Layer 8 of a small transformer language model trained on English Wikipedia (11 layers, counted from 0, width 128). Numbers have three digits each and are written without spaces.
A neuron adds its activation times its output weights to the MLP's output. To switch it off is to set its activation to zero at one token and run the rest of the model.

Output weights of the MLP neurons that the questions are about. A number n stands for (n - 500) times 0.00065.
n32: 641429648420299022665405715306274587504556456388565461422447238435540500631336538586524375754686567235508474678636775752633605220561330675694306436512560543468419594534605529456609651414460420472492581597732645310610642385439344508521642618637537323695409363547423421271479453420604366464663527383378449424354508428444431588666204504496562559523664587504270440725641306205379590659434
n52: 427492504613408551508484616657372344299610500512803496423344350557413164648607724638342496660584529633640749643508456454302444419575504551741612454412665508401569676640477492720384222468595384611488561568585401309500612533628575640591295448444409657807671647457568337540605589445458328594604334602483165599184583628628520670640364485465465678523550485765574554256520398699784303452523
n94: 774591455417512730448538492392404303557578550782579347464676583504368504406724795415314591574563465344391334235377771643571311415457517367239320825573434345425520399658653698636692851681417583487619376550480500372653471443370455516231530264479643371428714437451433431338504771396468352701483431549658390454613583546837345426471306440520441492656700293400435770354440747333552441567383
n103: 551564585581402526598592472410255517421396496383676618476520389636403350604427262567516362668598759424467548604689809508443684443481565608408357646354772240637461260388405533456623744492415428418303516545290378258526767461408677683568668496687635522522345435726275529281380500350484324688735476404469444496344520237590315573328858476508576476687517317856733560485609621488531603364641
n105: 468547504719526595423567619685484583572452500559492500618586345629163806420545641405541361452697509342372531538608401411524549513731369713500414569670604626337555698539231355447426413396492491037528602274584679592457822724438638440470640731361323325346681332548475496317353385309488627387504591311425340353558622587425409366582441532219370575617333615772517212721550659475642442425535
n115: 572318426496510500598641399482601601554585560668470600525522367450500257405496313583307597540586403492567436408649459267452541392416496366645332575446365353626139496458388462370481352360709200429360571242482545638343598457355341606624631669489581420412657537525549255392622504341425880555575558516593500392511637762421489430560415478475292471735652598663531547507446603907453406722478
n178: 366607500492547621703585316641373532416508682480631326443595620613508416554669484344480500729409393632516534569355378426347687715634306793605508429416316345637436562564466688607726432189303500536492247670523563512512512367432680388455414639398734314449488686400686524614400408496776391221488267568700307343468351636453579574425271652550431389659529267676643213541634484342553420596378
n179: 537448481693659374625398351352362816630681454555396558264481444606530426477679412389500615425504516368723339386625146723385500570615293618563396371389610410504177694478459651429638422605424472485458339488493618280452720585694648788572674659619526520327543373481373272546403541374639547444612407447657515607666416504574292629331761600326576496328424525373639448486559637335585450531710
n290: 391516493618639739472327467666481246606729376627553520540809697482429485559664281308489350470530477379508581550571550289575394388730492560789553464467361428511255571596515413565583424489534759466430349651522399358137330630573337566602399534729530420601292744401572500287627464541518517456424598278646449305341332383534421630451613435467644351525418437676617594379531692481514720382529
n319: 453566415394400560696623369619534556474389395381492395543523461525426344699675691279589235522504426559508540485338141500324726496595350528454459606446540345448407551454460614679631542136575539605633482583544395366756598524157704518527705269698483632862554609449338442604373286467450537482553398504431650306572657383493534597462663446362315293665531472481574500528396592496525303352576
n364: 514529542581484705485576357527370129609621701504694300412747618570577456359566610469528612645514518954412750536341434412465461425497356679410437482541325392517473433403548557527567414418556496447445534313391462662518539308284754589657569266521436399421493384267613421570519534280369399569539520432508507637341469508465557500461529561697523520631434724496493380487482331584598511223368
n367: 210504705207436457534674626441504643445468658691561264742528513682379484452528365359391536428598745386410548504829652386330455374408146345525537287661707371693508359465425631526354315455468585541772574496322649458572516329740488468737492557723412582404662476338642362540402374625356590655480586461452417609439819635749508263459437324586522630438394492694357436642550305472437254443578
n388: 389367740420630559554421450673684298463727491526577372693474652504644662287208509158381415483581598482517431487531270589428187386372752676601526271294640536432557648221562453644620418681474349406437284483363441216666659285353340763424328543513451464541531760662705342572581756597663495580526653230371471538474364614292487466423518488677734554675634776394257524371443618637660444556438
n417: 559336396479530659394736457449390259433588500463524256199394602315391205436754454406452262392350618373431421691786589302460590426508472702263321649539698603564706594542386418570423644770609606666460399419358540313555361555561460801559529533427431548522342468535533816540538594448570406607422394504483377625382577577515365572590638555763309622713403591273635482511458715492313160557239
n429: 630369542491500411403685496366639500541703441625614459322487522096546488554780561585617479388277303434420373612584666277575289693540357375220673376488504353538528575847492623600593342542663579450508468466733667565310352774495654295509765364609557513676534613623542345508487284813291797459390557495491344605453567883407352567437574431789408423504601602622430505186664491344557356458532
n503: 455456404175422513438509574345521437352554402526623199308304536540327467600475394598504673500351456681274399317442430752513628418352470388448428803492369414369699625520557431565487392590551589267621565394797458774509667504660395745549741389360277441637535436603389561673545479555293340513251590322303799386517618155360329475470504496381426644362469667632795539360439335763173200397594

Each question names a token from some text and the token that comes next. It shows the activations a of the neurons there, in the order above. A number n stands for (n - 500) times 0.017.

Then comes g, the gradient of the next token's log-probability with respect to the MLP's output, scaled to length 1. A neuron's effect is roughly proportional to its activation times (output weights . g). A number n stands for (n - 500) times 0.00073.

"W", then "a"
a: 401497502500560488500500502491453490481676498497
g: 489332525460405624594586381310619511516399537525588252305433625402572455425418548376474509437341694726907398502704459411662625532630620404479482395421453442505456359370496503549580546583446526678619440609263345657592609420585363731606532767444608429536548495477645402519381539542566612544592662373527607561544605627496311410362280428561215355309691473286648475574305538434262587579383
Which neuron, switched off, lowers the next token's probability most? n417

" cont", then "ained"
a: 458507648417425516508509509489518520503546508438
g: 648682586378388621491408952512467458592437860500341544747556326451303410498534271386384639498717528507479598531442605508553404597357581458327691324349527538521522672586553421508464656567442692500549270382539373505705575455357378397364547312587559425190639501489269437387680418641424468522608571536475393721378473508416508501515559439445455473439537261372640443479586422646569557522614
Which neuron, switched off, lowers the next token's probability most? n94

" l", then "ives"
a: 406503503330401468510501506531537513494488492508
g: 726372405330310356528550474441340413566467383537507562515555359577544367460509559639667749467506427557368387474663495458495675389304500394543645488562693325419588532580526713460423360550469326363367709526809371396508175375544489511659624399467598648430418392573739494564478810476497526658689600441599510576543633532322437484476566512565447660613454524339227686434249525420275407676454
Which neuron, switched off, lowers the next token's probability most? n105

"o", then "ft"
a: 641502518490463498572489460497484512494629502582
g: 308544647512787575543900472448499534629493741305385567447425530531550657507414615720633435392524653339366399247585531494288533583529556547533499473604658742458555575651398614638505398620614526482592456445327514536536306495459466401513272527611222566565618206581265479436470338394448460401488682689401435670497474455677344675571437305446456410450357507632281517510516422520469474569299
Which neuron, switched off, lowers the next token's probability most? n417

"ending", then " time"
a: 503483491516480507502377557509490487467491520425
g: 300599525401495477437556567574788427526638368419275435456378356672551754784539592609567242361747515488537411589219488803449676530475492533566553612619275671501641458258405522357412665621459565552504518510582531403361426541502645210669462423478463507362602253414533609655406501534745538503704487507489472401508516479280661480364483566415325433402390409554431584440554525649501296403567
Which two neurons, each switched off alone, lower its probability most, in order? n179, n388

" the", then " sing"
a: 538501500493508505499527400454321570501500502500
g: 659362489387396459440407429638501650399467796472556815376652666405401585455501504473340530720425320704723570497509514369396495501416299338529515532323503556491370497507745288536513590536474326634418545300368401382614521510433589452495593589622496519516580287454483699381595654556341707471285653615441617409306536448714730426303518471514501566350490487551363585425236635765347473635560
Which neuron, switched off, raises the next token's probability most? n364

"\n\n", then "==C"
a: 544509503547504450512497501295314500502496490505
g: 453485303388797569580522509484428260477431463301564528609440556649463593504533393632322649444481506518612554312526524706386695202512680236562613474444519371603452603591611806524360468332361482489273541508454423348415479635440520491612645605746423430459322508601454566582601732579503484501554440728553466481702492466375727358575470569142591586380491601429390620314490341643522367331484
Which neuron, switched off, lowers the next token's probability most? n364

"ie", then " to"
a: 510514489653486488613500535484492489515545503486
g: 440472717535541443505288632567307606552370339789683448361651650561477384482482465391376592444331485476549385593498498342437664512529292582302756432481708635623285504329523543360512641598511606662313379515466432471646358409320499302407709597473626410568365497641523333224448350610502516589655546546592490669449319591601358418561492450654590476694541569487513394614440721460543502663169
Which neuron, switched off, lowers the next token's probability most? n103

"af", then "on"
a: 505436581506479524500519519505498477490494503494
g: 394482528506558174537561470633497355637248609581542556559522520731530468515586577370460403535686329583696455657372514439558344498642667455463517605544550586533356742531550538548778623623596416540680389414364524514463199282596438363366523630624404321455506675703391354399177483559496464533388530578309423716604376495743504267412456480545385544353237636564386424547481516692584389500473
Which neuron, switched off, lowers the next token's probability most? n94

" Cl", then "amp"
a: 507500494345502494523499498565506513500504499476
g: 695436576591349527465404598406834492446528350387704386226491369626592545383616622495395503453606484369289389747235412503447518491425631639530157524443629642386383613546328449491762306444298353540748584589552646308565537542593529483409375408464619476380394409556483458663343660642628592489532572474640537570415458453569663639640545572538496418446395545652377502409549640500433647343209
Which neuron, switched off, lowers the next token's probability most? n103

"ston", then " T"
a: 506508516509501493499512345534492492514515498600
g: 532545544256511433276523460482579511459609590317303617596639696495561486273512528406631521519563630629375496496427516727596537477647406523514538374411516627470389342329531404483395662603554337443281410338354290328522537383624388758581428665562511469553664559527689502697513447537701522546602585592337441744305469400789262649555600721580467490409331390432244487689471497487501261616334
Which neuron, switched off, lowers the next token's probability most? n290

",", then " Ind"
a: 516501502553495499493545498503280525501488503494
g: 454420604515654403621473620408600551732439315622384455503538448598616468338709280471419284555424519686689511364488569616717636494641393652413412550442394569618416464446459257588584500307526418353443440536710405247516572548772289540542521562625488474387505548497766649551359433491751475434677279480718378474181436367646618594422636572595471622350648513396504346403327439504334419414551
Which neuron, switched off, lowers the next token's probability most? n179

" with", then " U"
a: 500500500502471521541526469496428501499500517516
g: 562427618462577468417515630372374591421636345715256569564534455468662481473542436466516351411556540466697488537414406711719301405417407677699533612416415354877409427453326400629557508480566538342449468510393534369534643433481522718451661598718432529542460630445593603300359580612717507445600615392439663574268612361460378454358739481292595457432403395631688327433444652186562415546321
Which neuron, switched off, lowers the next token's probability most? n179

"er", then "\n"
a: 485503498458495481561499500500456509498504495492
g: 394358493506501411464585415532478513430599428371535465461585432293450601402310485703568546648417573444662414700598363227453427605583530520369423619686574309608293516705561476632715382403590443449436588547397546635530646464823478375305457742562538614511551529555503634811271512408170516612552655595430581448304171438539539575572377373374401561288485643436562553355326647651490505538542
Which neuron, switched off, raises the next token's probability most? n178

"on", then "te"
a: 505508500514486493491483341529490544508513493511
g: 691528368380579445373852582658362474502351502433387327526547513571626724559669284513437578364465460607443444363687400523379562537410496621418598465459730680624545582664538616691333517627395533676499299388775628523578651789371449503540408547182239379436577569436574676459516643475451492323627498440438422490277584527427514446674348301417320561595438412565440424575356522458532368314523
Which neuron, switched off, lowers the next token's probability most? n290

"clud", then "ed that"
a: 538527190502502556527494515482530546502489691449
g: 324557627486374626451435598505528345796640532261576553485251663579562474625352324444568415454439428577536501391502636499631596348466691441446593719816567461633345431497357555367334531564598579363487269519577409463477199613476664454520598534457609661283605385342634556536421349420474399513480414488636553795490331444297433609354477665644434472635271369518499615594757381652526365479572
Which neuron, switched off, lowers the next token's probability most? n94

"| M", then "ir"
a: 511505487463503503523485492787505501498497518531
g: 597398443457281621734341405419458575401420722657370633504415439761395361322316332432727398500601671461382461336554639539658631508586223563479465410293479608528444678633489464605488219560688388400511377472235552496437436457272433578612529711455593396699656542495418384624421592447756624446524594491377421566521350429487479489434755315484578497608502527581691399547376458570582503764484
Which neuron, switched off, raises the next token's probability most? n103

"a", then "iting"
a: 519500520498490502501604538469508508508482500526
g: 605461565687543457730540402360659277380590534543651813271638455673492442635457606769532667634363476461422298464430594230536426412617381664367580498656519820353536456513400394295557356672316434308439401705477683453450420527493525506552261416327467653329440424604517533542492543284594330490456532402480618550414671466342607500490443388609486388374670596729394465558467517588458512647439
Which neuron, switched off, lowers the next token's probability most? n319

"ung", then "ry"
a: 495512470496490500478493439516481518492501500496
g: 592592535505620240499607613634589408455357421590627648489340405424567492658369508512444493463496486486429491672683438480489391407524674487426602692574578690278372357570656424718716550570973326389355456462474623205510537634364466428490187406470383395394448386496578385398604326594282491521563504485543490641667556434492365694547671400511275483514558665218612586570651488458433476456459
Which two neurons, each switched off alone, lower its probability most, in order? n178, n290

"ly", then " one"
a: 501498509526500540494388461508501742501501503494
g: 633531573432512469470526415437513585615451535446467614457583372717749720526662485375318438539402561470279304643503678579516639480533543375353613491360397475317463547407402510566371630370358582473370344466524585489265437487498671579529807604688514734363686691582558315429645434432706507585427718716314362392353332364525487465470655510513510461135415324522590402565354468580752378557506
Which neuron, switched off, raises the next token's probability most? n179

"\n", then "1"
a: 483510498574498459502509504377415500504494464483
g: 437598509357497648398598478290365661297582442384589509264358524513405449411490636392701583576443654505747521291559382561804793395607508448318500377360466494596517484504486544436420386606648358514673632578431606644391629445398353279195445507214610477436754597447431551542552436487680561418364617581573443549577354423485428634435703516584485393430366659546635494465468697205468643636570
Which two neurons, each switched off alone, lower its probability most, in order? n364, n319

" B", then "ig"
a: 499441473484495506511500508523510517504499507479
g: 464504495532423593355335553431301470255539695563477606505500610451317579504590487676395350581462469759496629278530480421481607602341463434393291536489701514216457671417494418515290412332521619292629330523334615519586275622416134529485601460634586673475700314505404572560500607412639523541484447440505386791510359398557591560664597708396414603396691519652648578377416483514690670596492
Which neuron, switched off, raises the next token's probability most? n52

" him", then "."
a: 504497499488496542605476563505458492506503508452
g: 331713268568664548428454265509566337352302303473628211442453552631273501649417566534584568611710473456674387574386423473567595680596462666357443310552517462385811459533368397728612435661333585515489593660428439439592346476448553445668586362491431458453549599518536505720500412247572465499495499362433560359658557545557562736306635594507592547486580541436434697548441539514502516408088
Which neuron, switched off, lowers the next token's probability most? n178

"ts", then " of D"
a: 504239500498488511499512442510501504506501516478
g: 645469290458554386469499719448577590514378738589440560372547654570513350552602450414617647432576555485558499703301464236526659518340480362423710656470592587263550501643434440335339705615330488411702592620500578529332659362748427321180359462569522442405234404373430541354406403512423659551545356566433453391410685601608513406552474730467525317809584637560438514537423519509557467377647
Which neuron, switched off, lowers the next token's probability most? n52

"m", then " in"
a: 528496485466487480557421423499541735499505492492
g: 153437721688474572480645375509664511514434485651436522486492505444555561637499414648627566282512531523541416461634598488497445448391622523679725564457597778585549396371502270601586487343659710561744627430444567412526524600400581433628430650303383479390409597201564405354478345626392554290614551305472283300497317303433635393498396662418373494443582434639528509662632615326378464695346
Which neuron, switched off, lowers the next token's probability most? n367

"em", then "an"
a: 469418460515508502512500500487474473501497511506
g: 382541507524575431333629337300631532729385489650453499561382604483521487299734700515400618207420428351556532473387598546484519432715338535388547547463452434839656428368472507576538476655397575576385528820406534501588294324493469610382338726643478491373388355399489815662381520578348475396499598602428704565632379531540599606356241364601286581401474391531577475459339554512676578567518
Which two neurons, each switched off alone, lower its probability most, in order? n52, n32

"ly", then ","
a: 504499515512497544492457470500503684499501500501
g: 203405487252257470567491580548419461601358403576342483543390581569391502514352378713708180522480367470736631640599475534640529688601596584385326441604568410593501451416426605431795450550317362578749611590493558319557549585342294525520514377594408532616451605460518507636289450708426525508615487629506620519424713441540663244452347317524604436777558677558456368400464543436370436427609
Which neuron, switched off, lowers the next token's probability most? n367

"ake", then " Me"
a: 593497357594437500536500478506519496500538525501
g: 701567737654627371497284468453474391454647357426428471525407286353522493509672420711403396493528302376520592477484423520490535511601558717641638635304317516617412595767309382488494638686641562622546771469426602641508539544614551593543625682418471378522527413478668546326475593253391361476273576561547589369474627321297342443624526391426403702477564606455387610326528412378443714258310
Which neuron, switched off, lowers the next token's probability most? n32

" particip", then "ate"
a: 500455497380499497660552531494511499413497590490
g: 544657460630406464589376302557262641508440481586477378764489501484667403410422429604602699317506597447468684383556422508572522527484408603343473605463294245573457422605566604508598438085391458331555388438398521645475395478291594481491463467595213367525591489672570589566887396414597649430428614564544535527560552513312562314783529318684556636493556367386666728587427390452538423589542
Which neuron, switched off, lowers the next token's probability most? n178

" E", then "k"
a: 502555490496481475479497497647508483527503496610
g: 478398432342429502384617641501351461379538423622550512603426751583447578423377668411524719715483222394463455610490566654505732530571513434557517526464564579653397267586459349445397501633456411402549403597481482499572460659374472693434858625213430326659649601571606323344726543377406499400292735544485586486501340567749315554654327663595575485485341448621509401532411494343241496421408
Which neuron, switched off, lowers the next token's probability most? n503

" is an", then " album"
a: 549500512488522424502513561517235488485508505467
g: 590660533301457412283537374673567569531458476507579650353604485587211593619608588494525759487433527547552486507357415718418431433313513338634392441615505507810338606457783544411632550556528681457586527210245356586486603544499675504398550477524577426546320508314566493417489454440553629552382555635312292356289514359441611456411666563556701417403627570431323720398450719361381339557647
Which neuron, switched off, raises the next token's probability most? n364

" | W", then "rit"
a: 506500513491471496497498487552555487486512491471
g: 409508694467441482392506637806439440711361560908625550600478324654427368660621285409536505516429405434669530531399501459414561528486526497371407819441793391647282382555610384447431332367568423659610436453618613522427546622401661344466530659375401442557246536426541647441311398443412565581307366393728710259538599454543471412594501630371578516587346495463628555553369428531374566403501
Which neuron, switched off, lowers the next token's probability most? n319

"ind", then "u"
a: 498522506499500504592502370498500526500528508504
g: 550716677558430526591540465416534560396349581299463435616595461363509534462474373515571574682586522457477527499304424341363649733695470475644452460492447466735147322598487362546579442399330236566641436506550413428369309568561433615603573518372566462561603490451472566516597485562558493327633557273658431592681540473664251599371513504531166422484656239710512564662426475311652848455499
Which neuron, switched off, lowers the next token's probability most? n178

" in", then " Con"
a: 481504495437491441407507498484505513494523479503
g: 405694367754369315604494363371397611478394274356551411419554391732471400325551658445602249549653565518590427501423647599751305540404630550373454769419496429502422499426504441552615423546749483593453212501599582472427359416380587424399436506424606723362620289642474514431146478464627555581579575472552489676371539529595571312676550291680523502325572514584467460517538526487547473695768
Which neuron, switched off, lowers the next token's probability most? n178

"ight", then "ly"
a: 505515499496507494517522330503493505534482532543
g: 530422401457311335460527583505334424383523363374529491509460413377643372625432229672483560342401524391718418363570564393456555509258386381685497627514655416523517686676699624647467656624520365286311542429504619450629678616545736700601325320413380666451559574465538482476481488417840690555632479749455411529744528349348333470371633474356540259568501576548393557577631532411537351452587
Which neuron, switched off, lowers the next token's probability most? n290

"\n", then "| S"
a: 484505500600500459502508505381407505504497466484
g: 509834566499536419576392561459310512598603292338518545428385571536411461517476606755623377494788414470677792617490482492525317402722337201633526547407344475532543358390434520466336413518560543571279601511632314410291473500653389436541743610476519524501433463437846582691518410407642452527303387526414458550583438675458446566695410639275510557438534622550702530458590406482339343374382
Which neuron, switched off, lowers the next token's probability most? n319

"Pro", then "fess"
a: 506502521839576488512507504628499506741502498499
g: 589622509640507476469313461384816241592554558557447489541324625617486441445526299518361469570561511534392639532490589540400437370639676410577558386318540624661728608372839605259469696513355592632378438373565560327644608538465523588519593571721636621433254569430408417587284447731351426431397308770368412470518477326295707243597498583571514473380426458583443575420442526527387494368508
Which neuron, switched off, raises the next token's probability most? n105

"en", then "ough"
a: 558524495630502533499448459497481490500466511477
g: 393424450634528629540697342339559324420480509518596326717571507517483525427454546672391154383437376387413633461286554422629572578431562748638552345587478664368442574484621576693593615448487388274430316416413672448598668539622318412604387467526278692272543571596557333515527796744417568731540428512624731419454464420335525456597419475450505543592431433479273555561739379460534342382601
Which neuron, switched off, lowers the next token's probability most? n179

" K", then "el"
a: 290480496465498473496493503521551506492510518506
g: 427623649630451490593506587650447404516618450620588542511358450424471495508384636523397415564408705602480352398611564544400456666638729412283638435322530329627578433508342433506350357634458358561507625161364655269520312531483525473488460675402543687606355580297488633426478741628384479459621407436565373558340497553506662558738372359493624245250484545575362416506676500657830681389412
Which neuron, switched off, lowers the next token's probability most? n32

"od", then "ay"
a: 491508547503471500510494385515509478495486493489
g: 478352617475288352520625525229623440494363581420654473488436625875553430326769549579393468341439395597641336522565460328402566632533495391667728484520405460739508536579712633489392673531459559501653451418442470641605437540524418520543342477340322577678444632562543507663431632435428331482686606367629305309654361659307624511435563614300569474248489402453405673441557394579558418455248
Which neuron, switched off, lowers the next token's probability most? n290